Layer 3 of a small transformer language model trained on English Wikipedia (11 layers, counted from 0, width 64).
A neuron's activation on a vector x is GELU(gate . x) times (in . x), where the dot is the dot product.

Input weights of the MLP neurons that the questions are about. A number n stands for (n - 500) times 0.00076.
n4 gate: 783 314 390 717 632 539 521 156 610 528 364 639 379 699 282 443 502 523 641 470 699 396 439 542 220 508 452 513 372 423 723 500 377 745 515 436 831 907 420 597 561 659 359 553 222 799 646 554 532 252 520 206 672 634 192 462 434 374 337 330 526 535 375 505
n11 gate: 721 594 451 386 405 491 462 530 428 624 744 909 668 337 464 538 530 478 727 208 459 469 407 550 801 324 637 562 694 549 358 559 432 602 447 506 647 375 272 594 417 434 248 382 389 298 477 495 861 693 727 454 91 541 629 676 265 643 399 363 381 317 613 343
n36 gate: 472 266 403 833 404 604 306 50 475 537 308 520 393 772 461 703 407 535 616 757 689 459 572 425 459 590 553 617 49 304 575 327 462 466 421 325 706 511 602 466 214 698 487 552 402 545 345 690 497 508 698 551 621 435 708 591 180 496 528 627 441 723 350 572
n55 gate: 568 647 609 732 420 586 370 437 356 333 652 540 443 350 580 627 684 343 561 391 515 320 333 548 913 535 465 514 520 369 456 331 313 582 468 575 441 539 559 428 399 624 603 512 558 509 432 515 632 415 516 535 629 428 694 481 397 604 533 343 343 544 367 481
n91 gate: 583 473 418 678 700 360 325 477 318 579 638 651 370 793 545 405 583 415 313 665 129 447 244 543 732 582 404 535 492 583 430 640 292 541 407 496 663 530 299 556 584 539 369 483 424 772 547 649 456 472 297 281 725 434 554 628 221 639 882 453 422 337 475 445
n97 gate: 582 326 561 608 307 596 541 735 609 552 595 518 446 671 466 697 610 475 456 239 409 498 438 405 681 424 248 658 523 546 566 777 575 513 899 463 548 164 424 440 598 369 301 505 350 526 484 689 425 810 583 706 608 352 465 367 330 351 395 492 373 484 286 555
n99 gate: 403 643 580 385 410 572 546 559 536 462 470 419 558 501 728 334 520 560 609 522 662 370 558 268 158 521 729 601 420 551 445 354 808 261 466 397 402 470 405 472 446 734 506 593 826 444 428 365 399 501 611 608 139 341 543 549 399 656 857 605 269 490 464 535
n143 gate: 520 795 650 529 414 660 564 627 503 371 278 475 560 569 499 505 159 702 570 491 194 352 128 457 393 480 265 534 516 454 563 707 515 378 439 347 558 752 528 385 414 586 555 519 570 464 405 625 555 403 555 481 460 738 707 483 561 669 446 515 531 578 406 492
n147 gate: 736 395 479 496 365 448 755 557 273 510 406 556 381 543 381 867 422 814 425 549 563 349 667 807 375 515 312 573 708 160 193 978 537 561 531 270 629 778 637 487 445 608 447 574 444 536 363 402 292 392 519 544 454 476 518 513 445 402 426 520 426 466 388 624
n149 gate: 551 755 322 443 402 653 435 756 663 599 446 868 547 290 107 424 637 377 238 532 263 487 74 585 628 419 796 611 555 376 359 564 281 622 310 694 467 492 651 678 653 406 578 331 774 408 617 481 706 139 458 508 423 375 479 219 805 572 741 504 601 350 460 493
n4 in: 899 373 440 753 552 397 479 172 561 516 597 654 246 590 373 431 562 577 632 312 582 379 457 668 217 604 482 436 429 448 593 372 410 683 505 492 729 734 460 627 681 612 359 612 190 845 507 312 633 410 515 183 702 552 315 625 495 233 378 567 404 528 410 450
n11 in: 696 560 390 308 530 515 306 418 350 693 729 872 527 475 503 525 372 414 669 228 410 473 366 633 812 319 648 572 752 561 385 587 478 632 483 587 683 424 256 566 471 505 222 364 422 407 349 483 732 726 736 437 112 465 604 725 430 525 343 327 424 406 607 434
n36 in: 421 442 601 579 376 449 456 27 370 743 443 547 565 767 604 606 510 560 608 658 703 529 693 404 594 649 651 686 124 391 606 461 527 480 405 230 555 493 617 532 300 561 527 473 429 533 362 871 449 260 757 459 523 301 759 516 127 485 406 535 201 747 352 544
n55 in: 550 740 616 788 418 604 441 393 324 450 534 456 413 434 510 525 621 506 454 446 745 311 542 542 662 596 294 578 559 319 504 472 514 622 581 539 347 588 618 317 501 490 557 518 551 463 518 352 527 333 540 419 561 291 652 424 427 607 537 537 442 434 238 587
n91 in: 578 236 477 457 599 496 345 468 427 673 570 626 547 577 530 399 491 549 319 677 121 342 310 425 675 473 396 653 634 246 339 640 531 577 477 612 676 538 429 566 554 387 205 577 394 708 680 731 626 524 145 466 652 506 568 650 239 607 857 386 245 516 346 653
n97 in: 559 716 587 490 619 626 446 498 397 122 458 614 446 440 563 649 389 767 418 639 546 672 716 437 378 703 513 386 489 441 557 353 297 445 444 413 388 630 526 410 407 620 585 420 561 485 649 455 273 322 539 129 603 554 449 788 532 507 218 232 472 653 542 521
n99 in: 522 554 576 600 394 489 409 569 512 459 687 419 188 435 601 74 527 418 834 483 582 322 757 43 230 501 718 622 421 514 524 248 750 453 679 378 430 599 342 523 380 768 453 653 628 421 376 454 651 341 421 522 327 178 668 674 503 636 754 621 268 861 389 764
n143 in: 594 542 572 698 338 496 560 420 499 533 592 488 351 564 468 540 560 404 563 633 200 339 292 432 565 452 381 369 548 409 575 504 673 475 309 329 840 877 198 354 128 525 438 408 396 673 473 431 777 444 596 483 639 885 521 618 481 750 383 485 636 439 410 544
n147 in: 785 438 539 627 534 460 582 556 321 363 289 603 266 691 386 648 359 718 428 668 504 325 670 871 406 440 456 572 584 159 267 828 709 411 465 382 661 550 492 610 344 649 284 506 601 618 321 365 325 373 390 508 581 558 587 522 521 357 498 424 411 546 458 628
n149 in: 517 548 264 293 422 590 504 519 726 611 366 778 361 310 207 367 748 642 284 516 434 452 142 590 408 348 718 639 452 442 422 582 319 698 412 396 679 507 611 709 728 412 504 485 618 142 823 522 794 258 533 443 491 425 383 350 677 572 739 502 606 365 676 390

Each question shows a token from some text and the vector x that enters the MLP there. A number n stands for (n - 500) times 0.0089.

" pro": 429 654 618 331 460 489 436 524 582 121 521 439 576 518 517 320 432 334 565 640 491 416 552 355 369 595 504 501 453 338 599 632 445 558 715 351 551 562 516 543 459 480 540 597 404 537 496 649 595 502 454 600 479 624 542 262 560 613 496 495 454 712 645 256
The most active neuron and its activation: n99, at about 0.6

"ie": 490 360 757 415 468 519 381 524 538 183 486 517 431 384 457 464 536 484 446 543 477 446 490 480 516 373 598 527 479 503 640 500 327 592 505 402 615 490 506 757 600 549 252 617 433 630 643 584 291 508 573 716 361 321 461 462 442 542 631 444 420 548 714 659
Which neuron lights up most? n99

"act": 502 427 592 392 453 385 455 489 391 392 523 657 572 368 319 397 330 529 452 590 500 418 484 497 674 813 492 330 423 444 574 562 404 596 687 655 601 485 352 536 351 589 574 516 345 658 417 536 578 377 510 642 347 527 533 324 631 408 526 448 457 545 762 657
The most active neuron and its activation: n11, at about 0.23

" j": 208 623 703 407 507 532 330 426 618 260 599 458 578 425 590 471 494 488 592 617 509 330 306 316 487 665 454 448 567 417 517 554 507 751 631 494 454 675 488 580 509 430 450 545 272 507 496 621 446 531 381 594 576 449 633 273 582 542 558 373 510 565 621 463
The two highest activations, in order: n55, n147

")": 437 573 524 377 403 448 321 301 523 469 413 459 399 522 358 414 473 566 558 547 424 452 608 588 591 637 464 352 592 448 619 513 274 686 558 501 676 477 610 594 531 581 275 480 221 564 496 552 363 448 543 735 457 325 536 555 523 543 598 331 575 694 681 643
The three highest activations, in order: n36, n4, n91

"eral": 480 497 665 245 494 369 526 412 425 394 587 701 408 445 243 435 435 406 593 419 383 348 406 486 502 647 461 473 498 559 593 592 373 543 558 457 496 605 505 700 545 473 454 588 415 726 599 458 423 468 558 747 312 544 633 331 477 550 613 394 396 632 569 729
The three highest activations, in order: n11, n91, n149

"ive": 488 378 617 454 350 550 377 418 526 282 624 654 383 387 289 356 442 473 579 606 377 516 520 629 547 633 440 501 416 389 479 657 412 592 567 402 634 485 588 647 490 570 244 507 368 763 556 544 423 557 546 494 533 386 618 328 522 437 558 474 392 682 735 609
The most active neuron and its activation: n4, at about 2.5

" co": 395 775 571 369 406 421 420 533 635 219 579 496 494 567 611 547 502 492 542 584 524 296 693 434 503 617 329 361 713 143 448 634 496 640 460 402 429 569 449 503 497 464 478 599 338 503 547 629 502 580 594 613 518 540 528 328 487 476 540 382 475 662 468 451
The most active neuron and its activation: n147, at about 1.3

"1": 488 665 433 542 517 358 427 407 480 348 590 517 477 334 438 454 593 443 575 546 479 467 465 403 667 689 447 457 438 570 555 577 327 578 572 434 524 393 403 617 502 529 340 566 278 814 520 582 252 407 517 597 354 443 514 437 466 404 489 693 543 602 822 632
The two highest activations, in order: n4, n149

"ter": 505 289 618 376 419 452 466 410 408 321 461 616 470 391 368 270 530 395 585 621 523 428 592 549 449 610 462 532 468 240 401 645 377 564 534 370 602 540 449 729 481 575 471 481 390 752 646 694 385 461 463 666 486 560 528 435 445 516 445 543 561 608 784 588
The three highest activations, in order: n147, n4, n36

" B": 356 659 521 525 589 517 388 395 405 342 685 483 701 431 502 468 429 567 525 491 602 292 486 330 616 526 413 466 446 442 480 492 395 667 576 612 426 557 405 700 454 501 568 412 393 607 616 533 339 491 590 513 431 448 382 87 581 524 579 567 524 723 663 565
The two highest activations, in order: n55, n147

" K": 396 641 674 418 681 445 384 471 565 408 685 503 641 511 625 549 514 486 675 376 381 264 511 440 528 519 448 543 605 319 570 376 328 687 429 484 389 630 540 636 484 389 425 532 297 537 594 581 395 377 531 728 556 339 466 284 450 521 560 346 591 638 568 533
Which neuron lights up most? n55

"osition": 621 495 615 288 482 456 364 401 553 333 621 653 439 457 412 310 521 620 632 465 410 279 406 465 662 708 624 426 513 357 544 495 356 475 462 508 428 442 555 575 484 626 293 562 354 708 380 604 445 436 671 563 327 456 582 430 426 582 579 593 531 677 595 667
The most active neuron and its activation: n11, at about 2.4

"t": 423 340 632 357 567 554 317 580 415 301 567 616 534 459 380 414 556 488 475 500 600 393 469 433 533 732 445 396 438 378 446 604 379 613 761 552 565 353 471 598 453 453 537 451 391 629 431 576 526 444 387 819 442 453 435 507 374 531 381 639 522 531 783 668
Which neuron lights up most? n143

" In": 429 555 519 454 497 552 316 582 387 334 402 483 549 560 294 476 395 480 548 426 391 464 784 400 518 470 498 546 375 381 401 626 430 589 513 531 460 657 493 535 295 553 464 544 441 612 652 459 437 560 671 615 395 401 402 314 500 730 569 602 376 623 815 674
Which neuron lights up most? n99

"R": 317 434 582 428 412 552 490 423 476 329 485 425 684 456 563 473 616 483 479 522 476 277 481 519 512 724 552 352 674 373 563 394 259 567 638 526 471 570 523 518 504 402 438 494 291 715 569 466 408 537 538 544 501 454 518 302 392 436 645 472 622 713 809 629
Which neuron lights up most? n11

"m": 536 459 695 336 497 500 342 571 518 425 684 519 556 594 578 488 444 532 505 429 466 404 462 416 348 702 404 462 505 374 567 649 427 552 552 536 376 493 277 601 387 524 448 529 217 635 448 627 251 397 477 840 442 474 540 512 475 438 576 450 596 593 649 695
The three highest activations, in order: n91, n147, n149

"ces": 556 521 730 437 516 401 416 577 486 293 490 640 532 356 392 276 531 518 460 540 350 413 531 550 468 467 537 410 458 247 583 572 338 467 636 437 570 422 426 487 445 489 461 492 293 811 583 632 356 500 632 612 493 389 578 510 505 682 357 611 559 644 696 635
Which neuron lights up most? n143

"’": 528 538 627 379 494 522 255 495 590 227 498 656 349 483 394 579 448 440 663 616 329 537 543 506 445 566 483 551 469 488 479 576 340 540 576 353 643 553 600 599 416 386 294 513 376 559 492 613 387 554 481 702 358 700 464 256 393 557 633 431 628 668 626 555
The three highest activations, in order: n143, n147, n91

"i": 472 557 711 466 508 435 391 512 581 212 617 660 616 499 431 493 576 454 446 609 376 445 585 415 436 509 476 540 567 441 559 433 349 612 498 276 507 393 533 694 618 545 343 390 223 515 616 722 391 415 693 704 577 348 529 497 348 522 588 358 577 552 524 518
The three highest activations, in order: n91, n97, n36

" M": 311 604 614 577 588 536 313 446 367 379 649 377 629 494 603 457 400 631 625 359 498 312 474 458 639 554 321 486 565 485 382 562 452 588 570 587 323 603 545 644 424 503 537 510 379 644 511 482 333 460 539 569 419 435 382 237 497 450 561 538 451 709 799 625
Which neuron lights up most? n55

"o": 404 427 653 418 465 455 427 488 656 227 505 585 574 472 443 425 653 544 396 596 446 507 595 506 616 540 412 461 572 403 582 483 261 603 579 572 507 506 522 665 554 537 315 449 296 683 623 424 364 435 458 694 415 413 532 493 421 398 473 370 376 692 833 601
The most active neuron and its activation: n97, at about 0.39

"p": 508 355 552 393 421 336 361 509 481 384 591 590 546 548 605 276 576 567 516 688 376 467 497 387 434 657 499 457 416 331 647 576 276 520 564 603 542 652 375 568 455 526 498 526 399 632 456 603 363 357 525 744 519 450 408 427 439 362 593 433 585 578 843 631
The two highest activations, in order: n91, n4

" also": 469 650 687 453 461 514 339 413 525 260 407 669 379 495 325 580 449 399 446 605 440 313 628 543 433 743 398 455 489 327 423 508 509 538 556 576 510 577 511 514 427 608 381 574 373 622 468 585 270 608 636 576 431 433 564 507 412 445 466 441 567 832 705 555
Which neuron lights up most? n147

"ul": 607 557 748 385 394 379 461 573 410 199 731 639 566 588 424 530 389 470 568 473 383 483 484 400 522 632 466 438 430 408 509 557 544 630 532 383 435 360 393 546 592 339 514 633 224 672 605 662 360 357 704 630 384 519 548 403 605 486 569 531 472 555 539 473
The most active neuron and its activation: n97, at about 0.37

"sp": 480 509 666 435 438 305 371 511 514 196 639 699 532 522 599 367 537 548 437 607 503 372 581 336 569 693 496 405 539 345 586 504 422 591 613 509 495 600 314 473 254 464 543 625 393 472 427 683 388 513 618 643 677 347 458 360 436 415 524 555 629 566 644 510
The most active neuron and its activation: n36, at about 0.65

" 4": 457 692 503 545 685 367 445 460 414 258 603 464 469 471 504 515 581 541 574 543 462 267 524 463 613 648 476 313 329 521 518 692 402 566 613 494 479 428 581 662 419 429 378 437 395 767 450 554 402 400 472 497 440 338 492 265 471 596 620 573 613 510 795 547
The three highest activations, in order: n55, n11, n143

"on": 521 475 696 315 399 368 507 563 610 206 611 703 563 434 526 447 542 461 365 536 425 411 537 374 451 647 475 514 534 360 591 504 382 605 557 419 355 490 579 735 469 371 427 583 260 643 468 619 194 474 621 670 455 562 655 492 482 491 557 508 588 490 523 605
Which neuron lights up most? n97

" new": 514 625 637 416 535 377 396 381 507 178 591 606 365 528 376 404 430 371 684 555 461 362 664 457 475 569 456 619 429 306 396 628 502 522 656 325 491 583 455 655 378 514 373 663 534 636 473 634 542 572 530 600 396 529 566 224 479 514 590 394 523 631 648 570
The most active neuron and its activation: n147, at about 1.5

" on": 377 602 521 349 488 575 352 474 371 291 590 581 460 598 227 558 466 503 642 646 336 372 659 501 517 583 497 568 398 338 397 635 302 531 581 568 513 559 613 466 494 519 349 490 417 631 625 474 429 683 595 532 400 323 460 435 606 553 555 489 405 581 842 506
Which neuron lights up most? n147

" H": 402 639 582 491 541 552 268 357 369 432 697 445 640 472 458 442 460 523 579 432 676 257 487 393 627 576 312 437 507 461 533 477 427 564 461 701 441 642 592 648 454 411 552 491 457 701 495 564 289 521 524 550 409 488 453 179 431 514 507 516 513 699 728 553
Which neuron lights up most? n55

"7,": 448 643 534 415 487 516 276 334 545 421 439 549 490 478 374 534 661 315 453 516 324 472 546 491 549 586 311 466 455 219 519 520 461 557 658 502 646 451 641 487 567 529 421 618 207 658 559 535 325 569 587 725 507 400 444 462 369 507 659 592 573 568 715 614
Which neuron lights up most? n91

"ud": 499 422 774 279 507 414 496 541 584 247 628 603 564 512 447 535 397 408 514 637 445 444 531 516 467 662 372 442 483 421 575 438 382 586 547 343 473 478 438 572 561 464 517 621 304 515 790 555 345 454 528 653 487 397 735 261 550 376 583 364 614 526 547 630
The three highest activations, in order: n97, n11, n99

" de": 363 582 661 394 433 461 358 610 592 203 414 327 412 375 410 463 447 575 510 597 492 565 590 307 511 551 583 547 502 374 491 704 498 513 624 503 532 580 592 560 620 603 431 393 377 541 656 464 463 583 544 522 508 395 519 223 384 559 452 575 370 613 860 538
Which neuron lights up most? n99

" for": 361 658 540 272 608 659 308 432 592 198 505 642 424 588 405 542 464 418 582 576 341 373 671 435 442 494 493 541 420 334 489 559 286 554 614 592 559 483 560 524 509 512 319 556 384 615 614 556 340 623 614 597 498 411 492 414 513 631 537 418 373 656 706 574
The three highest activations, in order: n97, n91, n36

"g": 575 484 729 452 573 402 433 555 553 289 587 703 549 487 480 541 363 512 514 478 642 471 510 329 427 722 402 443 585 389 494 494 329 544 628 461 413 434 342 534 624 560 451 474 172 664 512 647 390 544 468 793 506 383 443 362 365 606 459 443 544 498 617 624
Which neuron lights up most? n97

"oc": 380 506 558 342 434 441 281 575 494 206 528 704 535 467 437 484 457 542 451 673 540 493 480 430 551 569 513 368 422 378 642 545 516 559 753 579 512 377 594 492 436 399 524 579 323 768 474 516 648 352 583 617 388 489 402 414 426 416 496 627 400 522 807 583
The most active neuron and its activation: n143, at about 0.11

"u": 482 458 677 519 453 335 489 548 386 272 649 517 604 515 339 506 528 616 360 541 540 421 576 398 621 652 457 416 356 522 528 435 405 689 577 460 493 485 578 594 696 507 422 464 293 705 585 540 377 336 641 732 336 436 511 418 420 387 542 354 447 629 750 474
Which neuron lights up most? n97

"|": 370 731 687 400 361 503 504 362 473 323 635 391 450 501 342 394 558 548 656 572 578 260 586 592 361 486 355 434 512 461 366 525 442 614 472 487 474 370 573 482 400 563 517 477 330 721 479 567 437 528 609 691 514 408 441 411 348 516 614 664 597 600 755 621
The two highest activations, in order: n99, n36

" W": 519 736 589 498 605 679 442 505 459 295 673 478 642 465 587 454 415 509 587 399 568 279 690 434 565 536 428 443 592 325 512 485 309 595 522 598 454 624 488 682 383 357 464 496 324 660 514 522 285 491 482 593 453 413 437 163 454 537 462 482 586 614 591 569
The most active neuron and its activation: n55, at about 1.2